Layer 3 of a small transformer language model trained on English Wikipedia (11 layers, counted from 0, width 128).
A neuron's activation on a vector x is GELU(weights . x), where the dot is the dot product.

Input weights of the MLP neurons that the questions are about. A number n stands for (n - 500) times 0.0039.
n15: 475 537 514 568 277 457 507 712 533 357 635 549 465 601 487 411 493 252 465 586 669 422 434 418 408 396 519 622 294 681 541 599 462 676 551 523 353 522 402 428 428 545 508 440 380 554 500 475 446 663 500 493 808 399 441 551 514 583 544 569 595 610 549 378 408 330 428 426 442 584 525 464 394 459 466 558 539 536 523 539 328 249 428 718 340 926 533 345 599 449 544 574 536 657 578 536 593 473 614 147 266 536 567 534 259 522 626 553 700 181 463 385 453 482 556 522 545 373 510 719 493 673 465 412 673 291 515 530
n34: 456 408 427 436 513 490 564 500 600 529 505 481 489 560 454 482 423 540 526 557 375 627 490 559 567 556 548 563 542 361 496 510 575 521 550 491 394 440 548 382 529 643 573 606 413 479 448 459 405 500 464 523 409 492 518 422 455 549 519 421 462 575 459 435 513 546 353 547 509 466 515 523 462 481 370 563 468 509 583 572 493 478 294 571 509 401 576 551 579 309 581 590 482 504 543 550 550 461 516 443 561 405 565 560 417 425 498 536 548 410 484 615 342 688 592 500 548 478 446 341 528 445 509 551 599 567 452 616
n103: 601 419 330 676 382 502 582 464 755 496 651 470 621 438 438 190 447 633 418 605 582 451 566 507 308 655 436 390 562 572 379 504 502 445 408 477 470 533 560 381 706 436 456 599 624 433 535 500 522 484 329 392 595 423 441 426 394 500 438 677 530 376 268 430 561 413 445 453 565 289 503 488 737 483 321 354 495 554 523 438 514 489 494 529 653 508 467 714 575 449 430 640 566 539 218 500 486 582 194 700 386 489 594 651 489 832 483 586 341 656 584 334 352 614 556 543 620 584 770 356 536 545 688 511 500 571 711 583
n107: 389 362 611 470 551 509 422 537 568 342 433 417 525 441 576 467 583 431 430 536 508 439 558 498 509 473 529 449 551 456 498 564 529 606 461 366 500 505 611 606 544 515 531 434 536 543 491 530 390 469 545 526 522 580 531 394 527 512 469 614 504 452 457 651 489 411 469 387 486 502 409 543 514 588 486 651 501 373 425 576 431 502 438 362 519 437 603 495 498 330 446 439 381 466 523 574 537 500 614 509 504 373 479 515 442 492 638 485 485 667 634 545 662 540 315 507 490 484 567 524 527 640 364 620 406 445 580 478
n128: 390 614 505 591 465 503 443 421 388 410 513 520 474 533 472 463 535 556 584 397 505 582 599 413 478 548 672 611 555 370 533 381 509 459 521 530 500 532 538 512 416 321 463 498 433 359 543 540 352 553 430 697 434 500 456 392 420 498 418 418 448 591 453 308 415 413 452 460 531 406 482 506 422 461 443 595 489 409 570 430 490 544 527 527 572 548 551 447 543 505 490 542 383 452 430 407 440 441 590 491 578 466 558 420 428 563 600 427 566 625 505 640 416 517 406 748 557 396 523 432 509 366 609 549 483 706 518 518
n236: 555 471 389 492 654 460 422 615 477 467 603 498 432 545 451 425 564 543 481 470 481 455 711 557 480 589 602 451 484 492 517 470 485 404 516 581 434 482 534 515 527 496 453 562 454 586 531 474 481 510 532 460 494 484 481 514 412 514 478 510 449 429 528 616 451 447 577 455 479 408 491 484 471 592 480 520 500 456 536 456 450 463 490 562 439 608 518 296 445 401 575 516 502 580 440 523 548 420 564 525 461 500 523 596 412 635 578 396 371 400 479 517 580 420 579 485 472 517 549 530 523 509 464 465 486 504 362 526
n261: 425 334 551 575 516 521 449 554 323 404 578 449 352 602 662 492 353 416 462 444 559 577 562 664 409 387 562 688 503 478 478 619 521 544 423 390 506 505 387 538 524 525 374 315 447 571 514 463 323 586 281 497 685 593 556 401 437 419 561 716 547 454 576 439 386 500 577 470 683 455 493 429 598 505 466 336 521 435 469 537 588 492 498 435 389 641 555 538 505 441 420 525 560 599 634 599 513 444 450 505 472 416 493 672 538 526 395 381 401 538 442 536 624 486 495 546 548 486 543 542 376 409 489 393 681 548 483 435
n265: 597 559 612 620 649 464 502 511 438 412 544 507 464 549 436 372 445 478 525 486 554 660 510 633 442 598 514 397 461 486 444 397 464 461 340 555 457 451 486 514 568 479 482 482 436 517 510 500 397 562 511 528 565 589 473 511 442 379 506 621 555 381 407 498 543 712 422 513 620 600 470 473 537 526 516 578 527 461 505 537 498 422 542 420 453 443 272 537 457 473 581 539 419 450 418 511 434 599 574 633 584 595 515 457 543 614 435 460 431 453 579 474 343 458 462 418 429 498 506 421 529 469 522 620 370 446 654 555
n297: 590 539 568 710 555 522 576 626 518 454 436 614 391 568 538 558 417 468 634 537 480 532 490 475 457 527 550 472 457 446 274 460 449 514 306 497 440 500 318 437 407 311 547 727 472 458 424 669 570 707 393 286 684 492 397 413 383 428 471 641 555 674 468 420 556 355 569 492 791 564 475 532 579 440 292 327 519 455 484 538 497 367 490 509 550 481 409 497 574 477 469 564 473 628 670 616 614 622 466 521 481 467 397 440 683 524 432 448 503 386 540 484 383 442 474 443 559 361 492 431 416 595 509 570 283 538 522 535
n300: 577 603 516 547 561 505 477 484 375 486 397 396 424 498 535 480 485 386 431 489 527 605 352 460 388 486 480 486 524 547 457 388 489 529 623 659 359 419 621 566 582 500 491 589 540 577 486 368 769 466 606 454 613 405 383 374 505 456 646 439 661 544 358 452 492 509 576 459 453 503 494 435 542 529 543 339 529 503 457 660 541 653 428 533 645 604 436 321 484 615 416 388 589 525 543 445 453 415 546 568 406 478 472 549 453 418 640 465 578 622 447 558 508 402 546 539 631 336 415 468 540 629 559 631 671 600 190 526
n355: 550 426 412 648 572 427 395 603 685 376 489 455 555 452 604 503 451 482 538 586 471 555 448 445 603 489 533 634 571 473 476 415 589 561 518 578 478 505 481 360 473 628 415 607 387 361 393 529 508 493 561 547 514 488 474 485 337 588 432 569 430 591 454 486 401 509 535 550 397 412 564 404 516 576 456 313 587 365 663 541 505 583 475 572 566 539 441 718 523 462 497 484 382 516 357 505 627 498 564 618 500 444 689 531 495 581 543 390 670 529 651 495 444 589 417 489 340 556 481 322 469 533 448 360 549 367 536 550
n357: 441 646 559 470 663 462 542 421 402 404 450 709 434 527 572 500 441 500 657 389 608 447 557 625 599 447 454 513 526 468 358 653 530 574 667 456 394 626 570 263 463 549 572 515 451 519 445 493 655 397 390 492 476 484 325 423 318 550 535 478 502 469 505 581 564 552 469 442 463 519 523 464 628 486 616 566 500 577 378 410 441 543 496 437 428 570 503 445 571 650 536 510 603 493 539 495 441 446 500 554 562 483 534 593 431 433 549 322 427 497 384 498 371 467 573 552 536 377 504 510 460 374 459 588 556 571 526 516
n361: 570 521 533 636 581 529 446 482 611 433 755 356 387 504 625 541 467 175 409 408 423 522 636 409 414 434 692 700 374 487 464 437 478 597 571 435 463 540 352 478 63 333 749 617 244 348 546 452 567 402 325 386 700 479 604 761 332 345 412 553 515 622 466 401 443 795 639 376 606 676 506 491 179 500 180 660 489 544 482 524 478 451 550 723 632 639 321 491 341 723 622 410 402 737 371 693 728 413 438 975 541 663 680 717 407 488 508 269 514 347 563 520 465 800 763 695 349 442 605 403 707 580 305 361 478 443 523 250
n412: 576 429 465 603 487 530 644 574 356 599 568 639 588 634 565 433 609 526 511 558 466 523 419 530 422 374 402 628 450 516 472 468 488 644 648 381 635 511 260 445 598 539 599 516 473 470 518 504 503 519 602 402 664 493 381 722 454 550 422 511 493 575 521 516 547 529 480 396 569 295 460 535 431 480 473 461 439 413 514 557 513 513 342 433 476 508 438 593 540 422 527 567 487 526 562 434 524 272 473 424 532 579 434 641 482 528 622 461 627 623 567 579 466 554 477 439 399 444 535 409 369 589 459 329 492 638 654 461
n432: 529 569 629 423 553 459 549 765 407 377 394 632 583 540 580 662 351 447 428 492 520 608 475 614 545 561 531 550 616 563 494 536 486 507 444 512 339 620 161 401 364 438 280 615 282 194 536 379 708 334 393 454 636 545 350 669 378 670 430 507 448 640 453 654 660 464 563 559 610 665 520 524 563 500 458 508 487 570 377 634 624 329 545 559 580 508 799 607 570 371 586 662 455 544 673 390 621 417 171 358 602 526 483 500 739 661 448 429 488 444 788 598 485 657 482 253 485 485 468 616 610 634 359 343 564 446 512 415

Each question shows a token from some text and the vector x that enters the MLP there. A number n stands for (n - 500) times 0.013.

"ation": 475 532 546 514 438 511 665 503 493 517 512 471 466 376 359 550 542 584 477 499 477 526 501 443 504 355 534 450 406 461 515 465 514 417 385 507 448 483 499 518 560 542 481 524 506 542 466 518 513 526 485 531 530 477 567 512 428 502 506 460 520 480 468 556 532 490 607 508 440 529 485 480 440 501 513 501 485 478 491 402 480 468 572 508 505 541 525 496 420 455 435 449 536 482 495 470 500 504 495 506 547 497 480 470 537 347 403 561 541 463 527 443 521 497 473 488 509 511 398 452 446 461 498 487 484 552 540 507
The most active neuron and its activation: n297, at about 0.3

"ug": 486 532 527 486 450 511 593 464 467 505 525 480 486 437 360 544 658 539 475 513 470 533 486 468 514 314 535 451 462 440 626 492 513 449 486 521 441 484 520 533 553 510 503 509 503 639 464 519 513 512 559 534 465 481 519 489 468 524 472 484 520 477 475 542 509 496 574 528 371 535 484 479 460 502 512 503 486 528 494 325 513 472 562 470 493 503 493 511 434 451 401 462 549 469 475 422 515 454 455 466 545 552 464 470 529 369 431 594 542 483 453 481 505 504 453 591 474 494 422 434 456 511 526 488 545 568 501 443
Which two neurons fire most, strongest first? n300, n128

"en": 456 500 519 481 449 510 698 493 506 538 523 488 469 188 429 539 542 578 482 507 482 518 498 450 484 397 530 452 423 466 571 481 515 435 422 535 416 492 498 528 508 532 476 486 495 554 472 517 527 481 533 544 533 474 575 528 426 494 508 422 522 473 503 545 533 531 591 518 411 505 485 481 451 508 526 526 485 473 512 369 466 475 549 460 511 521 517 499 416 469 431 457 549 471 460 446 469 502 482 487 587 555 458 509 520 357 452 570 552 463 435 418 516 468 438 530 509 497 389 446 451 535 512 484 564 549 515 497
Which of these neurons fires most? n300

"ire": 486 514 533 554 460 509 597 513 511 518 524 475 490 82 406 513 600 584 493 519 487 562 490 471 551 343 519 461 438 464 608 488 514 432 428 540 472 473 489 503 554 566 469 501 470 512 461 515 518 478 553 532 445 473 547 502 417 508 490 440 518 481 501 532 465 526 555 528 386 509 484 480 416 513 490 544 484 516 497 408 485 461 572 480 525 513 516 513 424 466 478 469 525 471 483 460 550 530 438 537 521 515 505 467 529 366 438 583 560 472 504 452 497 478 404 504 487 503 436 457 428 462 473 484 522 486 482 499
Which of these neurons fires most? n355

" a": 485 600 542 488 438 511 678 456 451 501 560 486 515 199 389 497 483 576 488 537 500 503 494 452 491 344 529 476 395 463 582 441 519 434 428 518 510 493 457 515 544 546 492 462 505 469 465 520 479 485 504 532 448 469 592 508 418 539 523 454 524 477 552 544 513 538 509 491 408 541 485 485 473 513 506 520 486 540 510 423 485 460 513 490 490 500 518 509 421 478 497 470 533 515 470 468 525 514 465 495 516 486 460 506 538 397 396 554 553 439 499 474 465 513 495 500 510 472 342 460 446 469 484 465 522 533 491 519
The most active neuron and its activation: n34, at about 0.35

" and": 474 549 545 500 430 508 678 479 490 509 546 492 495 217 327 545 536 550 478 536 493 493 463 474 514 402 538 471 429 509 478 450 514 463 431 513 495 480 511 531 582 531 486 470 498 553 471 516 479 494 486 534 498 469 579 509 450 512 495 450 527 475 516 525 474 550 505 513 401 517 484 480 439 508 483 497 485 551 493 362 475 478 580 509 480 538 511 492 432 478 483 471 513 453 510 402 582 506 467 516 526 478 440 522 521 366 429 558 571 434 432 406 471 499 444 533 523 489 449 466 478 498 493 480 525 510 550 515
Which of these neurons fires most? n15

" An": 467 577 547 454 431 510 648 472 441 512 514 494 536 225 444 501 568 574 493 513 513 512 493 477 512 394 528 471 414 477 606 483 517 461 490 522 438 484 472 542 570 523 487 425 478 572 469 513 496 468 493 541 391 475 509 522 450 513 525 412 527 473 628 566 514 494 529 503 415 530 485 479 500 525 486 534 487 523 492 352 523 456 567 459 484 522 509 471 451 496 464 486 545 516 455 425 541 535 431 529 503 485 477 521 537 377 403 535 543 433 468 451 498 494 436 525 483 464 322 455 429 469 508 459 525 502 498 473
The most active neuron and its activation: n357, at about 0.33

" |\n": 494 550 564 477 407 509 674 466 448 518 533 482 513 236 400 482 580 550 483 510 491 527 496 432 504 470 527 482 392 506 572 472 517 474 425 536 541 482 514 507 562 526 489 528 466 495 468 516 480 499 506 540 403 484 558 474 463 499 513 386 527 474 506 582 464 504 516 525 419 514 485 482 397 530 477 511 485 466 496 377 495 471 594 485 506 520 495 494 427 460 463 471 522 478 468 418 543 517 447 460 518 509 495 492 527 450 399 563 553 529 534 426 506 486 427 532 529 485 458 470 414 503 492 456 495 537 508 498
Which of these neurons fires most? n128

"s": 473 525 547 527 424 511 668 480 482 518 534 502 502 58 400 494 577 555 472 539 472 504 502 475 498 373 536 449 398 435 572 499 510 417 433 501 500 493 501 511 507 539 495 439 526 579 469 518 482 488 503 543 489 487 623 492 433 530 492 408 528 476 509 576 535 498 575 506 409 550 485 475 470 516 524 506 485 509 482 482 478 499 528 495 509 476 521 487 441 483 455 454 525 440 493 431 513 505 492 479 568 520 463 506 525 337 360 548 565 489 480 447 516 483 440 519 488 514 461 465 495 499 485 480 518 529 498 502
Which of these neurons fires most? n107

" when": 468 531 533 510 469 510 716 490 482 514 556 460 494 227 377 516 530 519 480 485 499 486 469 486 475 384 543 462 421 498 621 451 514 443 464 559 455 486 509 487 561 547 482 480 508 451 471 513 477 536 489 542 482 468 560 489 430 537 518 492 529 474 553 563 455 557 525 523 419 511 485 479 478 507 582 497 485 523 485 368 472 478 519 511 450 520 496 479 412 454 503 473 515 485 468 433 547 504 478 520 596 556 478 501 514 419 396 538 572 477 501 404 472 475 445 536 563 502 365 461 443 521 499 487 496 531 504 482
The most active neuron and its activation: n265, at about 0.11

" b": 493 506 526 513 424 511 697 449 435 501 559 462 501 258 430 479 580 562 491 545 513 520 499 451 527 382 513 465 409 490 550 458 515 466 459 533 565 513 480 539 600 547 477 436 491 544 467 514 478 468 526 537 440 476 622 517 440 534 520 455 528 478 543 546 526 478 513 523 413 545 485 479 407 519 512 510 485 496 487 427 525 535 540 493 448 494 526 509 422 454 460 467 516 519 494 370 548 436 472 460 509 550 472 512 522 364 397 576 550 483 486 354 493 492 497 521 517 499 421 471 433 501 480 468 515 531 499 511
Which of these neurons fires most? n412

"ia": 487 571 537 516 462 509 590 493 488 546 519 474 516 269 383 542 570 573 489 472 500 534 471 471 489 358 525 453 374 430 516 499 513 434 446 523 468 447 491 518 564 516 479 497 500 575 461 514 515 493 524 537 522 477 569 494 438 499 498 505 526 479 493 568 521 513 591 500 351 530 484 485 483 510 506 509 485 513 512 428 487 461 528 484 490 524 514 497 444 457 447 462 535 454 482 411 491 528 429 519 530 476 461 525 522 341 415 571 556 487 463 459 538 469 427 525 495 494 393 471 472 518 486 472 497 539 500 513
Which of these neurons fires most? n300

"oy": 459 533 529 487 442 510 608 480 485 537 520 475 483 187 419 538 584 582 457 548 480 538 491 476 534 362 528 463 422 470 590 474 514 434 517 502 454 500 531 546 592 517 497 478 505 581 465 514 507 485 569 549 424 475 529 498 434 500 476 439 524 485 541 580 485 536 590 538 374 522 485 478 433 495 486 516 486 433 481 433 493 470 572 453 502 522 495 508 437 465 430 467 533 452 496 378 518 486 442 539 548 516 476 504 530 365 462 546 552 468 542 441 520 449 446 544 500 494 373 465 447 468 453 487 572 552 503 490
Which of these neurons fires most? n300

" t": 463 503 535 478 438 510 655 472 415 489 553 466 475 262 391 517 514 565 483 531 499 537 500 450 515 333 538 462 435 477 630 465 515 449 443 499 498 501 478 541 551 549 463 462 504 552 469 515 489 514 522 535 562 478 637 504 435 539 512 439 524 479 526 537 532 522 515 519 457 533 485 479 421 499 527 497 484 522 494 389 509 538 572 454 413 518 531 503 452 478 429 474 532 519 513 409 517 461 450 483 522 480 486 516 528 378 363 567 565 475 457 450 506 495 475 501 515 506 413 451 422 463 499 478 499 544 503 481
Which of these neurons fires most? n261

" ac": 444 559 535 524 428 512 695 454 490 519 554 463 510 107 361 555 472 537 490 566 505 540 538 464 484 355 510 483 408 495 532 466 519 446 446 526 481 484 510 521 568 527 493 432 508 476 465 515 471 474 510 532 514 472 562 510 425 519 480 420 523 481 578 572 503 466 497 524 440 528 485 482 449 510 559 521 485 473 495 424 532 466 541 500 452 537 507 492 419 488 487 466 529 516 481 396 512 513 369 474 484 503 459 499 525 496 420 589 566 512 508 381 475 510 484 494 522 534 369 451 426 504 530 473 476 541 483 500
Which of these neurons fires most? n103

"chool": 475 519 536 499 442 512 672 511 498 517 532 480 504 199 309 505 583 601 507 554 514 502 492 436 517 285 522 456 454 452 429 463 517 437 452 525 465 500 527 530 568 540 480 502 465 505 465 515 518 479 445 535 478 472 533 513 401 504 478 435 520 483 468 584 460 498 565 508 404 520 485 479 448 509 526 502 486 540 498 360 479 448 568 513 507 526 493 512 423 486 465 472 533 514 497 464 498 525 459 526 518 554 448 480 538 413 390 622 554 500 503 415 502 491 433 512 477 515 430 460 453 470 473 482 511 573 498 493
Which of these neurons fires most? n103

" of": 479 524 558 506 436 511 654 431 482 532 516 487 524 268 371 503 593 572 462 486 496 486 485 461 514 405 542 458 443 463 516 467 517 436 389 530 481 508 460 525 521 519 475 479 493 498 468 515 492 444 460 536 504 471 588 523 432 525 506 461 526 479 541 557 513 613 462 520 453 545 485 483 454 512 514 514 485 525 510 407 485 463 562 523 485 531 500 479 424 468 441 467 502 444 488 414 528 494 508 525 530 496 463 521 525 401 382 561 542 520 420 412 466 505 466 530 527 508 424 439 466 500 515 482 516 535 520 486
Which of these neurons fires most? n265

" s": 474 570 540 512 445 509 671 459 435 499 567 498 516 280 369 491 537 590 498 537 475 514 489 418 512 347 540 458 437 475 622 458 515 440 493 518 487 498 495 519 550 542 472 444 497 538 468 515 474 487 518 534 561 474 603 491 431 525 502 440 524 475 521 569 530 509 512 522 445 512 485 480 424 508 513 500 484 535 484 365 509 513 524 457 480 486 546 507 459 488 444 467 515 508 488 455 488 469 449 468 550 465 483 466 525 392 366 577 568 499 490 440 468 500 456 559 498 479 448 465 461 521 482 485 490 542 496 501
Which of these neurons fires most? n128

" includ": 491 553 538 487 411 509 666 472 510 510 553 472 488 155 364 476 609 580 478 511 492 538 495 494 476 479 523 461 422 469 500 465 513 452 418 505 448 496 489 506 573 513 501 530 519 504 462 513 485 444 516 541 445 467 634 530 435 511 482 415 524 474 506 585 469 530 504 516 414 535 485 482 472 509 500 504 485 455 491 419 493 475 510 507 489 506 495 490 436 469 472 466 528 560 467 458 570 526 404 489 525 503 486 455 529 404 372 551 553 565 508 384 473 499 433 543 546 505 513 488 432 524 491 473 528 537 544 529
Which of these neurons fires most? n103

"ay": 486 528 535 507 428 510 673 458 518 503 517 465 511 246 379 545 590 548 487 485 501 549 475 492 522 363 521 455 417 462 545 473 514 451 454 513 466 509 512 503 563 527 479 481 497 630 468 508 505 460 524 539 408 476 502 502 438 507 512 461 530 478 504 577 530 509 589 521 384 547 484 476 436 514 491 516 485 527 479 437 514 465 522 484 519 515 484 514 443 488 393 478 531 496 476 407 503 490 488 530 519 540 459 459 522 327 386 578 560 440 538 486 498 447 429 557 523 483 469 494 433 458 484 473 530 545 474 483
Which of these neurons fires most? n300

"ec": 488 541 547 516 458 509 674 495 479 524 540 502 486 170 392 555 584 596 471 531 489 496 510 471 519 435 530 470 427 488 638 487 513 439 442 529 395 470 484 513 497 553 483 477 533 497 464 515 519 502 528 529 502 466 545 539 434 534 485 433 516 475 549 515 513 521 525 502 451 503 485 483 441 502 553 550 485 492 483 362 497 476 600 482 504 516 493 492 452 450 450 455 534 466 508 427 513 466 384 482 525 553 460 485 532 413 433 553 546 495 562 441 495 466 432 490 507 499 406 423 467 538 527 482 549 494 438 475
Which of these neurons fires most? n432